Layer 3 of a small transformer language model trained on English Wikipedia (9 layers, counted from 0, width 128). Numbers have three digits each and are written without spaces.
A neuron adds its activation times its output weights to the MLP's output. To switch it off is to set its activation to zero at one token and run the rest of the model.
A neuron's activation on a vector x is SiLU(gate . x) times (in . x), where the dot is the dot product.

Input weights of the MLP neurons that the questions are about. A number n stands for (n - 500) times 0.00067.
n84 gate: 423447444537703511500607694467334622325411468368749518609475228570477426231564472487607456488630737611605418508485243389552359385593481466560658535522302650733500609496418587684466496364663755482519649613445577543288547576695609387219452529702387557440388407500337735406427221354415698652416362409645481481597462571602559290559383533508462550474388675534545553781508600600326594652405
n132 gate: 417694557522479657478466382445400682338544542532247574560519576460439509745416338534397494507522497432544503513595475460699349424500538541475383618538425478391288432465551548469736564500542302540578555462463468500379687398478500314429627575686362601652453522515573420427589512583410475350497680544564533434393548516472422538603491620589532555512567530208611326491500307559279754305621
n138 gate: 334474962596525284386508711646657509614420346509610533585489457529755571607729520281701412306529652358611562652457504680471370288518504667330415488635331445567521696780642427458595500395664522500660430628481448488470686337467321658439267460453327368532614326442553676451425371391114591578512496421444460590822769504426642398689440976368405635649607383708599589403391548475458361504466
n279 gate: 320383651585598407583400482513578537432582610543611585863549544549467543420695733474464749418475611645547294430641500631511614541619339460349525541450374341468686432387469697528558471376456634651486721427625301503511721332511695356393323641423479432520360626232608511510500324401464535687513544564683421297637460582553493587486268753670441322412469493364573517554341541567532580434474
n376 gate: 701645303674627697500614346562682492227658469727626681921448554416533468554481411584419601252492655209286534310628822342520379539576483583607525423353492335492712260438418450492388525257624352460439580326590689441558488571516381597399633312479312574352685266597496583250480528442545725458631345385575530450459504643688455471691535524484542479576369551513305207582690529265528543475425
n438 gate: 385600473412670837621602505571824358625660539667388518655409509465468478659534496520584407421678652611622551500671384478416555340681559468496640664487365536620701381559530322712536514616381389382420373269729702509614753668345595082661403183591321445189177648518513509656557425659460522349866776408555332609433418232290482297540521395766573519465335367500773252693468744411464474400514
n489 gate: 618740428474464406271742431374519469586407558296421552493617424415435522637361585480470682422586481467394386601387493771519665648562653740353466489369665239556347316225734561463504603442706422390575577390565434665344368550615670335539297349623691660443459421341529676525611530547634482534659642560370476455346504556548660432478575500515538659717587195400572475775597566712459457504546
n638 gate: 482342418540295619493533356536504568670533311451485376625575489675193368387634671536526397191555458588515364573556385412683439539481278703429388535511448332371378283458472515500470375582272534696555554526388629567534265489522388361637379323439384563423589489208576508435584493362728533447591781483561817507723519378464485459452415623590671527286543493337549383485569317548393250610394
n84 in: 416449443549469468475617656541471667518581479525564248545587561273325640334398654532355394489553624289482612339507479627549464582345449522361518467333529493574613443486405587423518184783379603625316611504545365442356788565472411461489504442500385227483247618496742261448713517560412685482554493510373578550639460259632377564500655375403482471542586425336533483554393401690709404500424
n132 in: 628636433412500582384759542536581584418478489492218375249525553654652577538362563719134356547452412629323582550639366471496298672411587621504500465615541556655366644348646583537610694618518319329478216549439500379303605598448455667542651518527606655553530634573674443428420581480478668306493542559393516451309474649442625327604539306571580527420558368336474457235473274367715525394405
n138 in: 299533556397341452640508586525467394293643685585576287529476504547316599679485406736385718521492381322649508607492380789381516643682508504540645504632568407270620455663519777524582672531553442081552602366463484374268422760456637434385468557529570333428392560346414419255272642511556700459481332466361475520645630436813373286488485296613692326308609336484293596319438529401472396614529
n279 in: 582434473447452504450428488665618391542485489496629556389374481762551594364645676497413568456625649620527293469527500715274387739386333369316305518386588442594796615512544779500671519369323646414401530458636359402264522450372611723355290653325407446315485691245641496363564451264644522601307641532372540285653512515571541408640449433561484469608604442434434718481248484451689434422477
n376 in: 408587332430500358586234344404462462582389479372437383368563647394180537519496391424474456519507278452586481400530619349673466374473746428601530588351478605600300606303707492361663542675193535234392311560497577472557358481349567483688507486454336479677590399460446625637683592708533463280521256542671582530582508545544518560493716456560504539591561532428561333354100446559385345557386
n438 in: 449220397533479585588500492327527545423423737689460525570562306634297500414538628664343620231431440504533423458682658580322350628683455530500389552639603467788386476493412713569537459475674580460566669467480568324369410485551437288739475592462281667601533600514482560368724460405310449290337504455598692407633612445622617330635483496596549633572303830489478655555432447522431347440418
n489 in: 573527544483435473352563428628528592497437397436446609295457439266548401674478683530666537563563614238530504576263677616218603497413490401497250579470665551430343481497587469371520438394576396497457487486509628740660471619477605494680460494390543366299624110493552630523408616476487530459715528506514325436416357587474553466563653438426514680510458404665333497524354459683533471435486
n638 in: 550441441486323617617525493419485362329471627585511389497602459525231572422451304588678533481286474402537626771312507572616504641564240656408419259551507614663515310452339578453306769553510455378642325537563335497619546715525471416466377490571689434517617390432379362677575345328660575388307496606395496400507433332511493375482608604581324621210443497485511423313621489761605387310429

Output weights of the MLP neurons that the questions are about. A number n stands for (n - 500) times 0.00069.
n84: 625680607525348506519631426521490348517404576622345567504764675402474283473456476704486428585485540479531503616522429529395605397433596480472503638440286460521621473538176633458602645586475426389686503528380531467466404340588391333521719531348503589489409405435563534600754474469465469497460654424515450613399460603547582624333389417651506532661483779497517523383232626562300337577383
n132: 540423388312525551253753638581601363686337378638442449044375389590553655381390779868143355635460394693430511420663504514379375730513489448471544395540682536603582676353532571522517553536629520428529343591187430261557490627323463812528482463489730571416616550419488467393304336402469649434478388566307403611500528537532653284474426244473544489444662289461352571319572408484703445493364
n138: 557704448514340629735626367181665173452662099435493447433412461458629293483517444534348446539368622564435659288515285531511574413435432431507290504465564427630508559368492508424503409489417460629755468516703733462564471474628425840561497337434572572274672561115431504595585577576615540517302514592609561527454412489605373547223468520549318359488412567703739356511383434485394459518675
n279: 541672454580509488348458567702438393465625492623464446065023533434487404445460371678538464561436361526458599441381482323396484440394606419554455469514630642505405430522444525588476550514533405351494439590475560583641404540518534549520568468590492555543622394575458487530519620656500383371466396558431490674495586529514396433524596373445528711522561409644512409511573457385562396505450
n376: 738582420620745588456621552548673541443479544551428638555721512520611497392576535500344567366266696324440625600503579452577575514423475435588465414366268411476687534608372626518408400541441450479535509387224560572567451552409448582539386338575433540391522266467486430221674614452596557402500577216446513592447463481490413260645392677524623487507615493480257402639542702594774540418519
n438: 527507467548450558359566800472627549678523592493439603410539657423582431688446397765453326456545771189611686582405258379489742515554641596456508496642420307474412487651526381520490595544267459455539315548471493604676475381380557500493634239585551588060619473676682431772367365561520354568698520326467531484582459291549422522493345438485462550653563390496677489496442570376545654623585
n489: 432509524477538715491497550559359497394639491818584528575210510648598520377503398577439437675566524471621616347564368410518370452463340355656718528450308408451589575663484399522430433479630584559494469466493397380627672549415415614465681417362434403596354568527534405371527349471532439543509592401612436554551619535522410488588534721415517467447552670551449552596515572424720408463462
n638: 405448448441489659622620572559542561581712444296376434625738437549497321465532489638675547539652635754507527399500523475517388504658480592471460540522400610544194397462720738500646319316531454543334621497528397122320518476284664531528455478544402500567741376508525503370473415300650587453613642674497580587546542533572598489362480596668434445378511529292393500166494564447431284467392

Each question names a token from some text and the token that comes next. It shows the vector x that enters the MLP there. A number n stands for (n - 500) times 0.01.

Then comes g, the gradient of the next token's log-probability with respect to the MLP's output, scaled to length 1. A neuron's effect is roughly proportional to its activation times (output weights . g). A number n stands for (n - 500) times 0.00079.

"ity", then " support"
x: 552545640565529675366675594698497608488459313605549454276398490518574425379476515588399600433502645465409462468544521490567431449609507776499616517468359487506644747500405488641478557692510525393447461482471527557504422564443477577487520475480460557397518496498476589486442359407444588266511475411505416490528397492528637401521455426503450597555504389503499377492629507486524547585537
g: 465443342386416324436327461425315513441588567343443430441448525618426483615518505657748555525518465767413509558530573652657516486423553686500458395584384523541510512343675564286435464478535664403379773338510572370697563307407629578577548438850584563595456685344511418519356419483564430448489580556565585507415357532494471675714753583726455500599274485551409672457590418480496560436617
Which neuron, switched off, lowers the next token's probability most? n376

"===", then " Camp"
x: 478504486541533383508597588574556538437540600499429599269234486468514687507471536608557501428523565518393523452531426604578489497402466459481482485538598456507625541508558414415486393522531534579505525491440542560503613311642608566359472597471618532402557497368458441547399377334574552602512558475593590485566484586618637579576578564462453630431553349419460480497472533604547452563476
g: 440488456477650501653550337659484583668441291563472494450386739634465455353477387555533455384657430581435625470460494394415414351475532479722557470591406442429405483297422481493577508637491559680588415529580686511471437441417546589514468470708359567630491574414588424416359695542563324436516424408725422672418324701192486571410551406710359536559707345235376523399510373460522782466343
Which neuron, switched off, lowers the next token's probability most? n279

"ac", then "ies"
x: 750668456539549420442495383536508485570515499454542535330497504442499617420499347546562450362581442560543605416557461454407242508482658536581346466494574565573405477501395390549501404637444513435474474691409639447529591622455341629572595467440560600514734532523535554434532605414571423407474527395564545479510434457564485486542622410587495492507523430462481473501594369505553431352381
g: 367448457363490670345771543611350229642528588444440354318514256457420444514531586678460481579478488578391508558602351524354495680212700410526568503491482598645453861514557527533383453656516542515412469407487608546463379503583440663629419455614663671500323497485383463411465551491644503417430659508314484509356522372466576324433535504387514494421461435463339796481541681520440382619295
Which neuron, switched off, lowers the next token's probability most? n376

" Syn", then "th"
x: 461524519343546542510493467502648443601495267627527569072490498558426599492382470526448584386466445566417329317556561493477511359479419690525410476548513508582617512536422435550478627518430404497457356536328530471544543536368565662486599532460512471545595467478597382562452548391627457406515334523569471639648380408441477472561576476422523475465585493402549571508502358560556512404477
g: 404386769396530423597529524417560412543601553544521411484476442442413366641519636364353541495530712422477631387368587642555431284447615326461445653344565505513435322476484481307652589682289591431369395561635261510463522324460643348403695538415378383529523382572704538463531715397502569544590520581683329473540580507807391515413567381454633266427459515640442596465376345455351461379667
Which neuron, switched off, lowers the next token's probability most? n132

"ail", then "ment"
x: 609480580473465453634514433706425555600478493407614469333509634495467507541554488546454436485562657452695515361385556251376582593337758645460427499413467618525467478469531558531530472514533530463481359517498593554555549549467344471462570459510606484489486385439686455381473526378375673476545399455388574604434508489470594518583524527526332591436582473523420470466552590398749581446407
g: 648557602476507474477601427415363518464482312527707653634508575496614533567660413514539232316546494539379554250618558519376353448264568798626359356278487445559457429389570543440588485398496400577669469592515510555537427431513460285336719568589590405621398464439509503550681496359360342534683591456626338482490491507583674279574588491604393557720400588327456576275458442441300475607584
Which neuron, switched off, lowers the next token's probability most? n132

"itation", then " than"
x: 523527628543554488436439540643517421656546292384432559360448555486397458361468491595396440542542503450458437479574520371483426569380587489599488495468576702462559522599480437584464559546392486444560366562588440347538587427306500585479542353628532567346644411610556445504637490510505469492603618470451581471486574437506542622571385430544446500567616418328565650458551576621558510501463
g: 386446345494349633504422523581446373350509367495677387532558432675743395317293572489443460472343339564660386531451426504454219474490453489558595577483508717552496599347431417546304420461570722325380305431451454308477461498457616526347330466540429462386430614599493614277472619603530402510402319555292427555214401501573573544507394623437535730552465594517358430444488399317490383368735
Which neuron, switched off, lowers the next token's probability most? n438

" of", then " on"
x: 596454448413522602431494562611495550480514315517613626377146492581446465637533520474415525493457550487531624504525465561427549455454511473477514532531545430489429416582565490557413517386475458505416503531462415454511428490467505522567402410408372553396451432319642484532546522381478513537501611457602493476473413513505627509505440522618612420503525398461538474554481512555370499309588
g: 435379543632595633629608367563475332541762478528561534479532523663478451534470466412519732461378540472740546591412370418430506511666489629627546411507370555384723497395498489453388426499367432522550400313715399419240836390357564641618496559456702554463508562528493503569705607560651526462406571405410645663417562361445429289668438578532536633657729638634634430736478406573624577570506
Which neuron, switched off, lowers the next token's probability most? n489

"rit", then "e"
x: 418544488508420367623509482652588471453425631588612500504511260448387472444431542515475309375415659470451537558681466611550530457522507462302492472533488580607455449590514490639569551530410383428422588489511444403545347462511473668504594428378445511543436485369561568553486462282543630358454544526317413448500411346536699474485541500584632453492536435627521277498597544458512597556444
g: 541825671532510523511651630458681451593494447320352633480546216612265383618648364533613501418620395627481490445402567353590607510628476539584442298540534521315472574531523358571501500687488246774505438375571619440405627570559768569299441544523588530653387737400447681359385399541312387509539561549312558512553461458586696447442388490522353499530443513488481564472469457512472265545502
Which neuron, switched off, lowers the next token's probability most? n638

" area", then " of"
x: 542467509549542552437385532763455597492463438490377463312433600469525384501463566548422353396452490487431511427415457438374453687407448534518575528539482478501470691591517544575519524542425502447497567403545490437365608428336457449580458414674476526492429609561501422412485454420429660595590536310572536504366500464483483598606584518446607509615447641369487498591461560345578502571439
g: 503311552512570400516376495697431419599309566362617550467433392638544554468441544526448412596335621346512495561616609562412546446649610492482518264509394513576642582549663627347673517564644610534491431430397570374373453674450549577348322500565755648416474619367205537451487423974673591313628610394458425460461389512690516513487526527576546339539624471528522531306571582319605626543503
Which neuron, switched off, lowers the next token's probability most? n132

"li", then "qu"
x: 366504673519476494397469520551664466280539411511491398317428459549618556449571590467518549690469636466455493598623585464361599588529498446427378489615493485691333707667593429469533447555559597565504423520465460426328362620606519618461414532478423396541551477357546410520461401411508545616483457520518417578565514564347613425463667420554554496374462542477457657504559434583388450527456
g: 597569435705487596461345533435410509336403317325566681511605587366465712678724507543392353525174483336580498395431469417520455439564496297464439566567429727474381514404650476470515452444485828286408443604324546540550518366510486518443573355321492547621506514512518419323464528492592569402514675451725338598716311505455615333653539349536433404631478607419230520591506480476566446527410
Which neuron, switched off, raises the next token's probability most? n138

" to", then " office"
x: 576419464492543386403515483616457534529562317493472655445206447522393508548521418428600489735464493538482436389583453578519511529539504481422405513482474502533581657531481469526649527456543463512583382452547539492492491410422643542484419565549372515511379554468460532460363306364470434440508444397569522460509405576494706403560425488544546532401331401462532489571401534399391393383588
g: 401367258530498606498674677443402512658504572456371406466420770644388603337571602599390432476666346568712659414586623380484466472376406468515806599517479508346480541485634105405512402611597573512500504739496378549375556496529560564820494316601490556489451476441507546510406469655496590635468611367523547471506468305338552529700520640470566415471434369532363535603478514659609438342618
Which neuron, switched off, lowers the next token's probability most? n84

"20", then "8"
x: 585476623348477574559440611553535443445580534531471555257417498503634427632485604518588432551564546528553427518480465511510567574416580594476544596436463441616406859616460509468617457376494534598430369479656359487276499575488439468470448597397614579399469483556563554433432552441495588571544453574528400557551485451462556477454568365605345442437608604418443551320388468470579439555459
g: 433696545418409637515402492354215518328639587552467609641551643377432318708456374406647706313474427439554588450436530363677451493354513594384438546568499582297613314576467303513615309289580423538553596354499365660515672342654590205505482515645528538404441378505511573354624362652442389378477507600626433602376521361505301542508408455420312598605535546536586510512441570697368523432522
Which neuron, switched off, lowers the next token's probability most? n132

"==", then " F"
x: 576571482449587477566591534564470520502606589501377514260241508451472661534596557538528464453505516495383504486472415620615534381463421433356410499520615501542619555407518485313436420372533634502467459460456586599478644349465518556364452564461624496448521454457552426647493447321637594572559525475639519528576533551611506451527569573487425491489537467413506466540400543494640492498494
g: 407612493479500463523515471746386434614569295469445447476320584507617532367576469591552522521555387357611502616472425526688554497515681421720466335710744432325504617368367482493586619566405583575406449529509508427559384587327557556463371632444256370511506528616555515465297579754505371399322450537562568504339360640410476463488328465850483547515575458501323397306600507344609782570306
Which neuron, switched off, lowers the next token's probability most? n279

" of", then " Social"
x: 600520545444549594449457546605528543461532412486583614352102458541481483492611600545509521401447573444530573414515486533454494472479571546510530518517564506446357375466476456520387487410540455537488557602478490495536357498498421498546444378451387532396501441395667524494518574344428482591516487439502540554466461482512665573529393546550567442377522415434577468498472531504481529472518
g: 501526475506538380551483520645509593516558542499487555468536487499665560698406579424608727444612578498627426683565464694430678328432626592347505500521159373483681580542523470579672659564431616449464136646540610554479482343463359561411454489400681655446415654498648454513474287584532379558317681396632693537420620289350408407541602500421577546720408590369483352607739442462520512379475
Which neuron, switched off, lowers the next token's probability most? n638

" (", then "RA"
x: 498435547653469522486393581636430470371541577631442579295197514488457503506551624556553558492494471514629451438560466547477513528353443473377538486524464512467665479573543456541542451491498538476585506513353430484552566465588604567416485586531435490376485516424467483387509398330438578603475478555553469529514558495725554516556493505446508541441491437449554547506447451558453348514468
g: 397479481549542587360399351370546387607687636525404629458579535682387477598532490544592620638383495513484322537533686413415552703729415554380620542455424284584689399307581588671465581703633741811520311570365464558502435452573636559515571538518572438324456364594581392426506537703463448476511548636648587380378581557272545719609391439303351492770467503518640465461441506573515481590402
Which neuron, switched off, raises the next token's probability most? n279

" respond", then "ers"
x: 379540517606451448563666482688740488537531585441517563556414479466428613345538611575343583457656495431455486523442468517399563544600439573400479482499588487606512704446349495576547501405427428467388438590485435500510676458442215470549543499367474417554508593440476544475569391375635707612529312423576603445468377488526275420515426559480508537646541484337429497460468537464537472517415
g: 587530398368499488274668450282458561481733433574390397452518669388412611400435611305741428524686640357510434580785469379512659444649553373754507373649625481577445605579490348506573445642499530516611545427453624442490610420646519488456387615553483308397650631361684613456492438419416763620555577368463539441571585561554557699494418706424420480411619478623402336365536586328615471487678
Which neuron, switched off, raises the next token's probability most? n279

" Bay", then " Railway"
x: 414454493455537541375506538678392421652400496593307438111515519486361583599501641519473388365562373540556511542455461499451620591627593563458517515551521452505382672424556614612492452511462400567413336642444496555451538506584562549631529489584488682551447440603439477538361489523492565354558521417462417515401612548483507431393528517525507431621588498575414576526391495375444380506555
g: 482483265379480408455456713405550556510370559355394462484530467411446332511636449590669620452422562595527261599344500408549496395526523502435462612569615481408724427515379442543386374689479518643446419509588555523403437313681553766501413702522846632444606298432625297656418417560558429413582536549438546401600662609651489311598694336465661418414465466229583337484510450449567359342484
Which neuron, switched off, raises the next token's probability most? n489

" color", then " in"
x: 384501557417477671356516442733506541634518344519544327326449484537589469409308648564391412641447484448508469551422566467456560588415533543453490519570317434431576610489419488540601534598398644429505504542458604446548759587486523464521403443670413539445478500687583551458576421454548457497495451443448450478483478410530629405575509521494625464414433441417456450423510556314656583579490
g: 439526566912537584531715455584472480509634470668482476520483717582494570581538531354490548415452462404510424626568591413584542585585603570574542603383435597649436539531215403399695629338400419464570431333426453392491540574509392712443522350505656467318682517529402391481571553584465419437428914369479649741598412488450503285547658667442408578526723432598613585582452563540506667613543
Which neuron, switched off, raises the next token's probability most? n438

"el", then " Pe"
x: 496400486446485579468572395557317472499526453434342509329523553541657526537560455471303339577502415510419439402470485465506423588303326418568326515495579370657585452478439546436517503535444441432639357567500453441434449419484422488594590558472483550467753425454463355548567412421630474337480498499352491509359407619561708404356518515576640518554369344670434578445558522548472558335575
g: 482559419600432290553397360519608525385591543511592359576506538457289378368676394538403524381370377372595505530470626412528522767613424554682365506605396453533407324447246484495547518483517528444318372489732424502530347659515602661631708619623571446321535662507626456753574485485461644731531485665557469626541502436476606621679416709453582381474329643495411508307553496620214470459625
Which neuron, switched off, raises the next token's probability most? n132